Layer 4 of a small transformer language model trained on English Wikipedia (8 layers, counted from 0, width 128).
Take only the direct path to the model's output, skipping the later layers: a vector added to the residual stream pushes a token's score in proportion to its dot product with that token's output vector.

Output vectors of the tokens that the questions are about. A number n stands for (n - 500) times 0.0038.
"itage": 264,586,549,546,457,527,609,363,689,519,460,398,653,488,731,488,444,648,427,400,272,446,666,339,552,486,449,503,462,350,751,366,428,449,535,615,404,324,449,335,725,514,566,756,342,408,512,285,487,582,503,737,530,444,500,631,443,370,558,312,583,450,484,525,385,368,385,533,752,507,494,509,580,411,429,628,465,532,310,503,445,411,517,47,629,484,461,477,627,487,430,383,473,507,449,664,474,645,662,617,382,580,522,552,448,238,548,274,592,513,526,709,296,597,595,673,440,370,519,774,543,497,506,500,377,398,537,435
"arian": 410,529,590,466,381,678,379,407,749,431,573,319,602,610,572,410,567,477,420,620,422,783,400,600,676,563,334,489,435,303,622,395,558,416,697,372,472,392,213,472,542,364,488,435,293,422,321,321,525,586,513,476,371,507,500,364,484,237,386,560,540,621,521,497,322,590,454,598,561,605,396,628,484,640,467,633,503,649,526,684,497,497,468,280,601,580,467,562,494,359,428,435,455,327,570,489,639,671,503,523,579,451,500,625,549,463,297,483,599,626,640,503,538,450,569,519,451,626,454,816,541,543,516,398,546,443,529,483
"ults": 571,519,505,559,480,454,684,356,373,386,519,541,584,554,650,652,334,466,621,556,403,440,582,515,267,643,706,670,610,544,807,524,455,428,471,494,711,412,311,540,548,455,791,373,433,506,578,419,481,577,448,451,559,405,500,491,675,485,428,494,471,653,607,497,370,494,509,455,409,534,461,667,467,225,436,431,533,694,455,535,474,396,508,409,587,669,427,508,395,537,547,532,576,689,659,383,270,667,357,580,389,416,555,448,539,398,350,523,449,598,536,512,462,482,523,692,564,525,687,921,572,477,537,409,287,497,601,324
"fess": 318,562,437,519,678,579,636,561,471,436,465,571,477,626,544,464,660,534,503,579,464,443,658,552,509,564,522,410,643,524,745,648,281,515,446,385,788,508,464,459,545,383,547,535,559,443,704,353,424,472,357,388,551,543,500,427,617,612,534,529,705,386,334,311,525,631,543,679,660,481,444,353,569,256,523,742,464,635,366,649,590,541,521,310,596,590,506,505,509,702,497,575,651,626,635,497,382,660,487,619,497,461,544,665,382,420,360,367,356,583,402,435,482,585,685,400,510,535,573,868,573,489,505,451,535,428,657,539
" =\n\n": 647,493,486,407,363,419,682,490,536,352,428,260,662,497,468,614,631,541,652,410,527,523,564,472,341,507,542,642,400,464,676,518,510,407,672,582,430,372,530,506,441,480,480,398,551,537,386,250,380,604,563,293,647,601,500,555,481,576,479,419,571,442,557,378,526,468,519,496,556,614,615,500,409,486,466,451,542,461,637,513,438,524,644,387,641,454,397,599,684,532,205,470,602,712,399,338,471,715,448,543,265,443,332,737,500,538,547,506,592,561,481,636,312,681,759,576,495,529,509,684,524,675,503,575,395,500,493,437
"bury": 298,352,500,847,474,262,590,685,510,412,516,453,506,635,579,571,672,632,407,478,267,583,560,497,475,594,323,489,565,482,565,532,438,439,566,529,610,520,419,506,506,340,484,396,529,347,467,90,660,432,536,532,460,470,500,500,440,590,461,417,430,497,441,350,506,456,597,472,514,600,355,629,860,495,422,606,595,558,554,497,477,462,364,432,643,555,561,370,440,601,497,516,623,596,625,416,417,611,535,523,328,451,568,469,457,368,401,575,452,496,451,590,237,538,401,444,369,608,586,934,507,623,622,372,440,500,506,319
"ether": 254,575,500,487,512,500,676,541,547,409,467,475,545,673,613,471,493,581,757,600,623,604,575,487,439,634,319,591,534,562,817,349,361,459,582,710,444,345,476,480,605,578,496,558,549,378,657,432,623,445,309,372,373,413,500,407,636,457,536,417,515,394,419,494,520,526,571,478,364,357,382,794,428,145,584,710,607,496,488,446,564,372,405,481,358,695,567,432,665,629,474,613,473,464,550,518,361,648,638,536,572,565,669,542,400,520,445,600,475,442,689,565,497,667,585,516,417,583,660,855,524,455,706,656,392,279,450,432
".A": 473,305,500,604,561,488,587,453,627,478,503,664,390,453,628,560,483,551,401,625,468,459,408,463,507,581,505,513,500,579,860,497,365,493,613,484,477,460,646,490,534,500,595,573,505,418,579,533,533,385,379,381,659,439,500,523,426,347,624,549,605,497,428,628,595,576,492,525,560,552,511,511,595,443,344,539,545,550,535,563,439,658,506,302,393,796,579,526,491,566,444,442,530,561,482,565,462,599,650,534,434,537,611,577,447,504,500,263,386,669,527,502,543,548,561,563,444,459,475,721,513,585,637,559,436,471,464,548
"\"\n": 435,388,486,605,538,496,467,448,616,514,393,542,620,539,647,652,493,520,464,462,411,532,454,528,367,693,500,629,615,467,558,315,412,610,417,578,348,475,444,626,419,484,508,451,497,388,627,261,394,469,609,419,796,497,500,368,577,323,466,577,752,582,488,542,477,595,509,376,552,513,420,442,553,543,667,687,541,442,633,556,306,524,487,512,403,622,645,631,572,535,459,414,397,624,440,442,482,504,445,574,560,285,441,683,417,476,610,267,600,488,691,478,527,461,631,711,345,462,448,908,522,529,565,514,338,503,384,298
").": 549,503,486,726,416,668,339,319,628,454,366,479,514,591,551,535,564,563,408,427,526,455,543,534,470,523,446,492,611,473,557,482,384,630,504,494,753,500,555,609,490,588,488,476,436,506,679,476,494,324,451,552,553,358,500,500,525,433,226,636,399,443,402,321,394,603,410,636,412,506,534,567,762,570,446,564,543,431,509,513,349,544,550,304,334,700,689,538,483,500,585,431,327,415,480,583,382,649,554,531,457,428,720,677,441,519,419,339,386,496,619,691,349,550,503,582,515,487,521,651,543,420,505,549,752,317,541,461
"abeth": 177,143,558,702,554,486,735,441,462,452,471,624,731,677,529,561,809,549,547,517,423,563,699,584,340,412,605,514,414,446,840,366,492,333,581,474,772,551,491,529,542,295,567,373,508,315,647,61,634,472,299,187,456,548,500,337,712,373,325,500,500,438,447,315,511,619,675,652,567,732,570,763,664,451,581,480,567,651,526,734,595,316,472,267,561,638,452,564,511,454,574,689,511,500,459,595,288,811,500,550,271,526,731,600,504,205,528,564,417,588,752,687,414,624,447,759,380,612,392,973,521,612,465,272,439,188,353,493
"ither": 486,569,594,524,392,445,626,574,494,469,509,564,527,563,612,422,503,467,497,458,475,652,434,445,529,458,396,396,767,573,768,255,386,356,708,464,533,375,404,589,595,540,612,579,536,411,552,438,445,500,360,530,567,431,500,467,593,411,498,394,619,641,553,443,524,497,683,563,571,532,460,686,422,150,392,584,458,518,350,410,409,634,475,325,403,615,535,505,538,551,791,572,611,640,608,560,346,573,527,533,368,475,673,672,484,344,410,530,468,662,593,659,503,416,629,748,453,669,643,892,542,440,485,572,407,497,418,449
" respect": 555,355,443,642,353,587,500,442,535,494,480,601,367,589,540,522,449,634,443,591,538,391,596,453,390,500,529,520,779,564,604,288,369,500,567,487,701,513,418,539,544,456,556,500,489,549,505,316,285,472,403,484,472,417,500,626,583,362,366,514,526,582,628,443,377,461,592,506,466,578,625,785,636,403,519,530,560,455,515,608,529,418,543,323,390,622,536,568,461,693,443,509,390,374,447,518,326,541,491,579,322,382,759,613,515,416,611,471,492,397,514,570,572,535,378,557,433,523,558,487,559,369,454,405,515,383,437,333

Output weights of attention head 1. The head adds the sum of these rows, row i times number i of z. A number n stands for (n - 500) times 0.00068.
o0: 441,293,427,361,452,216,537,377,641,476,535,555,460,487,465,514,272,369,496,507,367,656,430,372,559,547,443,533,600,748,607,635,534,372,403,462,345,165,676,390,488,491,546,412,534,650,312,563,509,608,611,453,612,578,272,441,582,360,561,666,666,571,456,393,545,441,273,450,445,798,437,528,511,488,351,514,618,450,517,421,532,605,351,523,607,408,509,396,468,657,601,387,679,409,597,636,518,494,409,576,676,424,557,477,416,484,454,511,523,483,496,504,329,314,368,453,649,491,494,529,350,444,497,538,480,464,468,489
o1: 491,324,499,576,645,425,371,602,657,609,369,648,280,567,646,349,531,487,516,490,619,489,636,630,350,344,527,377,520,500,464,519,347,287,361,644,550,631,779,398,644,549,360,391,461,248,481,466,477,414,479,635,437,402,724,674,475,516,466,566,501,291,553,474,555,421,550,410,476,445,598,586,526,544,622,629,597,511,373,400,631,444,627,546,439,529,580,352,482,537,714,414,394,544,348,286,368,392,642,541,548,368,534,373,350,481,445,657,442,597,617,626,509,579,447,553,305,452,262,333,343,599,371,620,645,437,429,544
o2: 373,296,345,447,628,593,584,644,724,456,382,478,498,488,552,569,448,426,623,603,607,564,330,389,448,533,450,501,504,540,430,721,432,198,393,499,501,415,595,476,556,578,627,499,425,538,510,422,637,490,412,471,619,636,282,449,377,648,579,503,601,569,513,263,629,646,526,482,533,464,431,519,407,509,572,473,477,471,362,566,674,455,559,574,695,331,453,310,723,547,650,300,525,337,724,409,643,494,643,694,670,462,383,535,542,500,456,311,453,465,537,514,393,509,463,524,621,644,519,569,392,564,292,615,533,762,486,465
o3: 368,412,531,749,519,825,473,597,617,342,585,542,491,495,632,418,647,609,504,471,646,530,560,222,561,528,335,474,432,755,496,413,517,477,545,594,657,833,401,500,337,534,363,616,474,509,477,365,551,519,381,502,456,394,373,635,641,508,463,621,374,666,485,367,302,405,467,534,429,646,599,436,537,460,288,552,304,629,526,552,480,239,504,455,375,306,506,637,416,507,527,493,476,453,646,498,405,458,488,527,454,601,769,421,500,544,426,476,385,466,279,535,527,375,371,372,402,486,501,455,694,417,520,717,683,291,520,409
o4: 542,527,551,298,417,348,544,630,492,543,426,600,496,572,799,326,610,552,482,603,356,490,456,394,591,628,485,439,439,503,411,495,593,573,496,497,415,175,556,474,692,523,502,630,610,538,422,527,341,597,282,514,349,376,327,562,328,452,604,322,646,587,490,501,337,488,601,560,366,683,594,497,494,450,540,519,600,581,421,535,430,446,183,620,540,577,399,387,456,565,529,464,361,439,413,510,180,526,563,513,422,383,567,245,666,418,366,568,503,584,484,407,539,413,666,410,591,447,459,428,728,691,467,457,330,445,524,723
o5: 443,320,502,473,520,441,413,565,446,468,547,426,610,415,497,468,533,483,488,472,601,580,270,476,505,515,541,414,376,641,480,621,580,439,405,537,513,346,562,609,330,406,518,412,590,609,284,392,522,515,441,429,579,459,43,583,449,356,352,550,501,488,470,351,279,589,391,462,415,549,870,584,655,510,262,563,552,364,518,467,426,703,434,586,273,443,505,424,701,346,490,555,535,584,284,495,601,425,369,436,584,586,385,511,435,612,530,551,562,519,553,609,337,556,628,481,492,536,585,327,295,587,577,559,405,499,470,422
o6: 337,509,502,503,542,494,601,675,444,579,331,360,435,684,432,609,389,216,349,535,482,496,574,431,489,476,521,437,587,354,433,469,471,492,589,305,397,515,379,601,480,403,304,486,494,647,495,532,630,552,646,454,477,775,284,517,616,435,467,555,368,579,664,400,372,286,502,417,432,416,328,369,524,524,700,511,379,520,545,498,501,398,424,424,674,635,448,618,592,576,351,375,534,398,598,475,525,485,423,490,557,571,325,398,552,510,516,376,443,631,592,319,533,460,637,628,517,429,288,579,493,299,439,207,551,485,515,589
o7: 373,545,728,415,552,544,385,396,405,534,413,269,469,432,350,354,377,379,280,462,496,432,558,401,517,593,415,453,567,298,554,661,557,529,517,623,794,790,486,369,498,504,436,681,626,525,361,653,410,351,506,531,497,297,634,431,413,543,616,480,362,362,656,519,492,759,457,457,501,512,829,496,640,454,298,541,421,465,362,500,640,668,561,551,511,405,351,218,622,438,671,616,577,535,427,623,581,326,355,600,494,620,483,387,661,534,564,526,465,410,286,597,551,417,294,485,549,458,660,359,408,654,447,516,558,503,529,675
o8: 375,588,328,448,479,486,722,399,564,398,547,542,657,469,533,505,440,456,656,639,375,515,608,159,629,661,473,651,453,496,613,444,712,547,641,455,586,603,420,394,512,490,515,496,429,683,344,346,591,730,438,540,602,595,26,368,601,557,551,445,515,636,716,595,586,380,331,472,497,625,483,523,299,499,508,386,443,603,542,517,540,507,457,521,718,428,390,583,513,490,582,471,644,543,787,499,484,655,407,657,482,565,491,506,580,387,539,395,592,433,403,318,401,463,444,450,662,605,548,548,454,539,485,430,623,499,612,624
o9: 475,498,548,363,414,529,511,543,438,478,585,504,373,291,273,668,413,533,418,518,482,451,668,574,474,617,690,376,648,659,420,398,427,646,570,356,429,288,561,645,660,427,473,673,524,674,658,598,390,339,456,495,351,495,441,664,513,530,274,398,275,665,452,467,506,416,598,486,648,400,578,574,647,301,653,368,545,385,350,456,490,582,380,356,504,806,368,536,419,584,398,502,368,547,416,529,394,497,504,372,328,424,654,630,501,397,423,697,432,663,340,484,638,458,505,490,643,568,526,567,798,597,489,425,629,469,590,497
o10: 641,504,584,425,485,547,341,478,543,338,596,268,418,84,542,444,493,570,478,491,553,527,363,401,408,629,404,302,471,266,400,634,541,455,440,642,784,496,464,507,630,618,510,553,559,486,393,294,308,634,797,452,533,673,587,466,563,397,599,429,396,579,711,483,375,506,423,447,497,589,660,556,247,583,444,397,332,458,566,571,607,632,487,596,316,508,388,524,301,275,541,439,620,409,635,584,508,436,376,454,369,376,426,374,637,528,662,455,338,327,239,444,407,447,514,449,612,553,430,607,522,727,555,635,490,578,542,416
o11: 645,259,563,583,633,469,360,403,556,385,586,465,622,532,638,558,418,527,559,529,549,342,457,526,617,626,437,532,443,526,586,535,559,494,441,655,548,523,540,472,462,632,490,445,498,435,447,511,440,512,322,578,696,616,613,324,352,372,566,561,768,536,648,465,406,480,575,554,372,465,602,469,380,646,426,549,573,398,622,546,551,592,546,503,538,437,687,459,467,429,605,315,479,466,659,439,449,441,355,368,554,450,369,554,452,645,581,469,594,484,637,724,436,418,527,470,361,539,545,368,318,621,383,563,432,525,477,421
o12: 474,503,531,435,400,627,388,432,526,615,395,522,270,520,352,523,412,473,271,394,534,431,574,503,475,602,494,436,521,626,562,408,578,428,704,428,529,550,450,592,593,617,374,511,448,534,515,470,377,395,528,433,391,469,499,556,577,555,684,776,421,495,607,691,674,672,533,457,552,547,474,404,538,491,560,586,612,450,387,449,573,541,670,515,340,699,345,660,462,516,408,653,360,568,378,478,380,441,526,589,490,368,588,528,566,386,531,601,551,590,297,529,685,540,560,530,572,525,414,364,825,439,549,569,693,417,488,393
o13: 459,324,421,532,679,480,548,477,626,674,490,479,475,408,544,594,522,476,308,408,594,512,499,620,577,573,456,500,457,860,316,479,334,344,687,528,442,474,767,498,583,460,537,424,504,474,406,332,441,603,389,475,578,652,503,560,527,518,595,537,627,524,440,440,426,451,453,388,610,766,559,418,545,345,646,417,782,399,480,655,633,669,440,624,476,476,341,409,635,494,531,460,488,573,409,377,476,330,496,477,444,536,575,517,430,526,562,603,650,601,428,619,512,467,533,516,481,539,483,284,467,634,496,606,551,428,421,407
o14: 562,486,599,642,599,594,434,624,383,545,482,379,515,477,651,546,709,485,508,549,635,634,367,394,464,494,390,541,315,346,389,414,651,516,569,538,627,663,376,490,523,488,517,425,485,276,447,512,633,564,674,583,453,610,536,254,457,512,622,452,622,324,493,503,297,586,615,444,314,565,458,505,467,449,595,662,343,631,398,588,355,547,515,600,525,519,588,591,317,451,504,585,543,360,512,459,519,490,554,525,568,551,416,446,550,466,574,319,375,526,569,405,481,496,373,527,549,388,510,440,570,459,634,489,527,537,547,631
o15: 358,507,451,413,491,617,457,479,463,295,390,591,449,823,585,483,510,776,582,554,613,498,627,760,532,406,523,469,351,359,436,649,380,585,467,574,559,541,554,594,727,542,469,550,621,525,741,400,450,375,403,529,487,622,793,631,446,457,533,527,323,480,452,646,656,509,455,575,515,353,640,458,461,634,594,425,643,574,310,555,621,378,634,506,530,613,556,458,465,512,396,474,391,482,535,567,522,450,566,438,458,631,726,549,533,441,410,551,353,391,570,551,419,488,451,538,542,553,452,418,455,600,279,627,716,501,282,345
o16: 589,643,377,594,438,488,440,498,505,429,480,369,624,352,545,434,577,496,577,443,623,347,705,574,503,587,649,435,599,621,412,362,430,574,520,593,444,445,541,534,596,620,570,503,550,483,522,413,499,615,383,427,559,390,680,653,628,498,358,506,571,664,661,635,320,370,337,402,697,536,728,561,503,501,575,210,506,430,608,399,578,553,461,540,377,603,350,392,670,385,416,324,359,702,426,551,429,544,579,366,151,506,593,689,556,498,537,547,547,523,304,624,535,685,411,479,557,652,429,437,441,571,566,641,617,493,416,177
o17: 495,542,611,755,387,609,482,435,545,516,457,491,546,303,498,597,665,531,432,500,550,558,452,593,563,483,296,273,679,660,355,373,489,490,659,582,608,463,680,532,616,508,552,362,394,410,732,524,692,449,535,420,606,483,598,620,622,513,489,390,445,522,570,457,138,307,392,547,556,588,413,557,594,392,526,397,511,638,512,624,439,524,432,631,447,449,469,569,448,362,374,546,476,697,430,532,270,478,551,531,468,519,389,799,420,545,534,531,516,616,411,472,319,508,447,494,556,506,551,429,604,499,662,474,595,554,323,304
o18: 653,670,356,419,480,641,537,531,490,528,469,475,631,699,321,654,698,418,361,628,487,448,340,475,419,518,549,656,359,326,527,456,537,642,603,475,425,506,322,514,611,628,509,400,367,379,744,664,599,480,576,549,614,593,664,496,464,595,662,524,549,419,663,657,392,494,831,584,437,364,351,448,498,547,589,664,408,561,496,434,418,497,510,443,629,596,633,713,448,524,459,608,390,352,450,481,399,513,545,533,393,459,357,572,335,402,679,382,518,565,638,456,429,686,619,618,646,530,420,509,541,447,484,383,527,431,526,609
o19: 436,602,404,545,456,457,605,497,449,337,656,658,521,242,288,524,369,598,595,656,474,367,642,474,413,369,625,435,781,493,484,481,310,645,606,533,384,566,648,555,602,404,504,518,575,441,614,699,437,490,371,511,667,413,509,598,445,579,201,515,466,462,570,577,576,374,411,378,487,511,572,662,588,413,473,317,526,505,560,464,408,548,287,305,281,638,563,409,475,579,582,431,449,431,370,457,461,492,543,523,423,458,704,523,511,469,408,600,370,558,335,542,535,540,498,597,388,533,625,618,569,599,635,471,637,477,407,568
o20: 510,762,606,326,519,542,402,529,423,561,542,462,650,499,400,508,711,350,476,482,588,464,314,553,285,486,697,572,343,430,645,546,448,694,473,401,279,301,362,368,471,461,372,493,393,244,377,573,499,474,322,416,582,489,306,576,378,526,549,368,537,426,330,726,493,586,535,523,345,351,527,435,380,420,536,428,715,533,593,471,488,693,547,470,350,673,468,547,689,598,521,562,618,640,233,380,452,285,525,364,625,405,630,344,433,428,590,635,569,608,484,416,595,613,759,370,571,683,533,590,578,582,444,458,365,447,701,779
o21: 562,366,619,405,558,302,389,489,533,644,447,522,199,588,714,367,516,476,527,457,650,591,753,578,513,416,490,216,510,492,550,385,631,464,382,588,427,385,553,552,537,701,462,588,610,410,349,394,522,521,672,604,310,629,743,700,625,159,641,567,414,400,464,463,460,227,405,518,413,595,448,562,379,588,572,665,622,377,391,322,611,479,503,503,677,627,412,533,291,439,461,633,507,645,442,583,392,523,514,293,578,555,487,459,504,377,451,579,430,499,463,525,402,414,329,398,558,407,243,600,386,422,525,365,357,376,614,634
o22: 334,714,554,293,642,528,574,575,337,550,444,377,536,568,529,287,655,393,355,564,554,567,546,506,381,460,639,344,695,356,529,420,458,474,525,490,360,369,470,493,563,435,460,637,648,336,357,470,579,530,534,514,426,495,434,765,559,418,526,355,593,377,478,693,459,605,545,441,454,574,330,466,457,511,676,342,608,495,372,445,496,504,485,480,401,602,341,354,788,558,474,514,437,506,261,591,628,473,684,488,482,694,526,249,611,235,433,434,566,559,300,367,726,638,681,434,443,405,467,573,573,637,664,322,445,537,522,675
o23: 341,226,552,647,654,436,407,590,432,376,560,558,430,597,492,393,519,544,373,646,674,498,306,531,540,370,506,336,494,659,478,854,436,309,364,471,308,490,573,663,504,513,492,648,587,371,547,399,553,535,593,458,588,516,550,669,371,416,561,762,610,399,595,569,538,859,432,390,306,674,526,477,589,541,249,477,488,525,441,440,537,337,448,555,196,402,431,569,651,590,594,464,450,407,398,515,676,396,735,441,697,632,599,531,620,511,447,445,409,565,549,749,440,576,489,433,411,537,447,472,487,464,702,618,529,411,207,430
o24: 453,297,583,565,483,633,278,621,401,605,549,333,478,523,408,444,450,523,429,320,510,613,550,469,525,594,631,472,501,542,499,454,576,418,465,419,338,479,502,704,213,381,504,682,611,580,468,316,629,543,613,406,493,589,752,418,606,311,308,336,454,613,409,357,379,555,677,521,513,594,612,288,283,435,496,393,477,524,502,584,625,232,566,545,528,440,396,400,615,508,358,400,403,545,582,660,660,387,453,482,415,584,461,508,616,730,435,611,523,508,530,576,712,462,654,515,384,462,423,372,485,347,530,461,615,560,385,438
o25: 377,525,624,493,560,416,562,457,600,418,588,558,705,312,591,432,455,527,686,446,533,691,768,403,513,529,495,571,475,529,699,542,511,642,295,566,617,467,412,453,402,737,634,446,420,563,474,522,673,479,638,561,638,597,619,379,704,372,482,449,297,551,508,433,636,388,403,461,537,522,574,496,363,507,452,650,320,440,512,452,379,596,471,532,777,461,469,271,313,423,563,521,597,382,731,576,544,456,425,574,466,528,447,537,554,428,591,413,408,360,494,438,409,486,315,464,617,538,670,521,402,465,297,474,573,634,616,450
o26: 486,346,455,473,461,565,513,598,505,427,404,334,506,467,650,419,468,508,552,457,595,422,575,604,573,543,360,289,290,598,505,402,670,400,529,461,579,371,517,635,673,480,408,463,600,615,381,330,580,614,587,470,480,565,558,592,627,380,457,467,380,654,692,379,393,504,198,442,689,651,800,581,383,626,530,458,514,445,502,424,706,575,363,507,479,500,428,437,500,355,431,417,457,566,491,578,448,486,499,545,397,569,449,620,610,458,400,536,551,495,355,500,313,545,422,381,560,613,463,397,424,483,566,680,556,557,409,178
o27: 320,576,328,416,524,560,513,477,536,438,362,498,466,771,447,507,486,412,579,663,543,569,664,412,444,487,475,561,474,196,645,494,547,439,556,626,667,716,477,368,471,473,504,378,483,318,532,553,715,408,528,566,556,569,390,337,429,587,479,504,601,306,698,603,594,601,653,510,432,427,488,427,332,457,568,562,541,620,310,513,643,397,709,531,780,484,634,561,622,478,710,457,595,546,542,500,626,529,512,670,743,512,472,436,510,405,472,429,479,524,642,414,435,515,432,572,434,422,560,446,275,503,433,502,541,560,412,701
o28: 356,534,314,471,365,643,547,675,471,451,390,591,509,639,352,600,536,523,449,474,578,436,490,648,451,408,651,607,286,450,355,563,359,441,566,377,529,725,492,524,615,467,331,524,543,515,640,486,506,507,518,518,389,477,532,624,379,699,488,462,255,523,448,511,652,423,383,382,488,320,597,499,571,386,649,544,398,618,453,465,583,576,574,437,623,693,329,468,469,516,472,529,469,359,393,292,437,475,471,518,423,443,626,640,495,413,477,551,353,516,478,437,421,566,397,575,620,651,471,542,506,494,489,487,679,473,474,515
o29: 391,645,146,492,476,691,553,424,445,621,336,627,345,834,590,631,398,576,670,519,501,388,468,372,468,357,464,417,427,504,455,445,719,363,602,404,427,444,515,470,549,476,324,445,554,498,434,294,592,452,530,484,519,517,194,510,398,678,525,433,511,355,486,576,643,559,328,445,575,571,444,632,438,683,646,258,765,620,397,525,698,340,675,550,607,501,644,766,717,455,471,359,587,528,422,497,636,567,517,644,587,642,534,549,396,379,513,339,648,416,433,420,306,500,595,570,476,403,448,493,410,500,459,517,628,552,463,638
o30: 439,675,554,597,671,460,515,456,681,531,488,672,382,579,621,334,556,435,608,691,321,633,668,529,420,751,325,690,595,463,677,475,557,372,649,646,578,517,507,365,607,329,500,501,357,258,620,637,589,528,409,399,339,353,659,455,496,717,653,504,609,478,534,576,544,586,600,540,606,573,309,434,474,402,429,501,512,693,368,569,445,471,545,546,522,266,530,531,334,592,662,565,618,605,636,640,262,649,641,706,563,449,611,435,578,457,421,509,537,553,398,397,618,398,312,290,480,404,468,519,554,498,411,513,529,414,355,509
o31: 366,454,544,632,562,376,451,372,502,430,392,526,634,452,589,386,402,535,648,395,538,563,629,556,482,521,607,509,415,637,651,536,636,523,363,527,438,512,446,474,461,679,406,448,557,678,474,492,562,474,598,462,500,475,377,542,719,418,481,689,456,589,459,435,521,690,265,524,610,495,741,482,601,574,337,441,608,316,634,419,430,603,520,524,435,435,579,471,705,360,431,462,566,491,349,537,445,395,414,518,395,616,512,614,449,485,581,519,495,417,494,431,308,508,428,498,410,527,605,304,327,477,341,687,582,457,481,97

Each question shows a token from some text and the vector z that the head gathered there. A number n stands for (n - 500) times 0.0064.

",": 406,561,503,485,540,502,493,426,436,577,448,502,469,483,522,581,561,523,573,516,487,503,462,475,433,484,494,473,578,483,459,453
Pushed down most: "arian"

" |": 514,360,367,666,636,446,565,374,538,626,476,419,654,499,448,308,508,549,487,538,547,603,538,548,535,363,459,323,480,356,490,362
Pushed down most: " =\n\n"

"10": 678,369,483,442,436,452,674,210,498,637,322,367,605,487,435,518,413,535,530,520,471,542,421,563,558,413,515,433,609,567,396,494
Which three tokens does it push up most, strongest first? "\"\n", "abeth", " respect"

"rel": 467,412,555,383,408,550,598,508,549,392,410,516,383,599,545,457,602,426,624,470,589,382,539,445,536,342,480,617,601,666,376,534
Which two tokens does it push up most, strongest first? " =\n\n", "\"\n"

" further": 387,547,481,544,527,504,518,469,439,633,458,465,518,554,467,574,638,579,513,544,522,493,517,484,559,424,545,433,588,520,435,435
Which three tokens does it push up most, strongest first? " respect", ").", "abeth"

" Ag": 424,473,551,630,515,536,608,514,564,626,532,560,488,567,458,492,575,600,502,561,472,400,339,491,464,511,527,375,582,314,449,484
Which of these tokens does it push up most? " respect"

"ik": 408,614,511,515,604,564,440,419,486,604,268,521,469,430,495,474,529,457,508,527,735,523,532,419,390,382,444,614,563,649,572,437
Which three tokens does it push up most, strongest first? "ether", "fess", "abeth"

" Kingdom": 476,544,515,579,556,452,480,446,540,547,417,425,558,533,507,513,579,532,524,544,455,510,544,530,525,416,497,541,541,579,539,472
Which two tokens does it push up most, strongest first? "abeth", " respect"

" Mag": 421,515,579,508,516,539,451,580,496,502,482,563,456,546,555,557,544,457,477,481,591,455,510,464,499,497,483,552,587,530,443,452
Pushed down most: "ults"

" ra": 471,476,530,490,480,578,481,509,461,555,457,563,502,594,485,558,543,561,532,547,549,374,428,504,468,455,464,475,528,509,369,481
Which of these tokens does it push up most? ")."

" region": 368,603,563,563,566,485,550,416,464,605,550,393,556,536,555,527,609,506,502,578,556,463,574,517,471,413,560,425,655,572,476,385
Which of these tokens does it push up most? " respect"

"el": 454,529,497,621,501,533,515,642,576,498,415,603,350,604,547,428,490,510,364,582,381,483,460,509,406,372,510,518,526,468,516,454
Which two tokens does it push up most, strongest first? "bury", " respect"

" League": 367,470,528,369,409,355,522,527,558,428,287,411,520,434,514,509,582,549,631,435,456,449,611,424,546,526,468,652,511,592,572,478
Which of these tokens does it push up most? "fess"

" f": 655,512,572,490,347,563,316,421,342,598,496,477,570,632,534,424,543,499,433,466,655,605,494,579,405,566,485,389,452,352,487,564
Which of these tokens does it push up most? ".A"

" ": 550,482,489,458,601,546,440,378,526,571,513,614,466,545,401,449,593,507,495,647,572,476,467,601,429,379,517,484,442,515,482,474
Which of these tokens does it push up most? ".A"

" g": 532,466,580,478,470,544,419,512,471,546,493,525,509,552,571,513,509,459,494,456,576,474,473,488,459,569,490,488,484,446,475,556
Which of these tokens does it push up most? " =\n\n"

"ah": 432,531,503,479,538,546,442,397,498,497,342,547,479,664,501,403,589,577,526,474,621,484,546,531,507,420,491,452,455,407,483,433
Which of these tokens does it push up most? "\"\n"

" R": 509,586,513,420,581,602,373,513,433,581,541,558,455,594,527,488,517,481,422,638,591,485,532,548,420,432,536,455,502,426,398,512
Which of these tokens does it push up most? ".A"

"ges": 465,491,536,588,574,454,544,417,592,488,618,516,464,426,554,541,590,500,577,461,500,516,465,478,418,527,574,455,549,469,528,491
Which two tokens does it push up most, strongest first? "ults", "arian"

" of": 512,522,556,622,526,443,474,487,598,551,422,427,499,467,492,514,552,503,482,567,377,513,501,533,532,512,492,574,522,593,534,506
Which of these tokens does it push up most? "abeth"

" the": 490,378,513,538,505,514,502,512,449,492,347,362,470,520,443,475,528,533,452,520,457,300,478,548,571,392,416,377,590,478,468,500
Pushed down most: "itage"

"at": 256,376,382,712,527,624,634,441,596,657,459,454,434,565,703,508,522,652,705,387,566,591,582,402,470,454,526,503,582,524,493,372
Pushed down most: ".A"

" Pos": 370,476,497,602,475,470,567,499,533,473,588,484,498,484,537,567,607,478,564,402,433,482,531,453,590,493,555,493,534,496,536,530
Which of these tokens does it push up most? "arian"

"8": 616,397,456,563,403,427,642,196,491,533,334,374,608,475,444,509,447,582,470,479,477,522,414,610,630,396,544,439,587,581,509,558
Which three tokens does it push up most, strongest first? "abeth", "\"\n", " respect"

".": 459,565,515,514,577,455,468,441,512,578,429,445,519,560,490,505,631,546,526,544,468,552,544,479,514,425,514,530,552,560,498,464
Which three tokens does it push up most, strongest first? " respect", "abeth", "ether"

" −": 511,466,661,468,516,503,410,433,601,480,477,572,471,544,459,488,583,431,508,515,616,331,469,469,369,494,454,572,530,566,599,530
Pushed down most: " respect"

"ia": 558,520,583,617,578,358,460,524,641,539,503,477,450,391,375,614,607,510,472,539,331,569,485,544,453,659,569,499,509,574,582,553
Which of these tokens does it push up most? "itage"

"ing": 374,546,479,512,550,503,435,455,448,632,432,484,550,606,452,539,666,553,534,529,557,464,520,485,442,367,523,397,582,480,467,443
Which of these tokens does it push up most? " respect"

" Profess": 362,430,488,625,508,479,505,500,554,663,668,555,597,538,559,497,606,506,505,543,595,501,468,396,464,533,547,454,623,465,433,351
Which three tokens does it push up most, strongest first? " respect", "ults", " =\n\n"

"ue": 475,544,521,496,556,450,499,512,519,520,465,492,493,494,497,507,576,504,475,479,496,554,531,451,483,479,521,565,544,525,532,488
Which of these tokens does it push up most? "itage"

"eal": 652,507,569,488,346,563,313,424,341,602,495,476,569,634,537,415,548,506,433,470,653,602,500,575,404,565,487,388,447,348,489,561
Which of these tokens does it push up most? ".A"

" Em": 391,495,468,577,469,494,549,490,429,502,419,493,526,539,515,533,454,538,565,424,478,464,375,407,529,441,440,509,572,503,390,443
Pushed down most: "itage"

"30": 505,604,764,428,491,517,441,694,551,521,569,628,640,584,511,674,359,392,520,338,436,511,390,444,377,588,585,668,578,581,482,508
Which of these tokens does it push up most? "fess"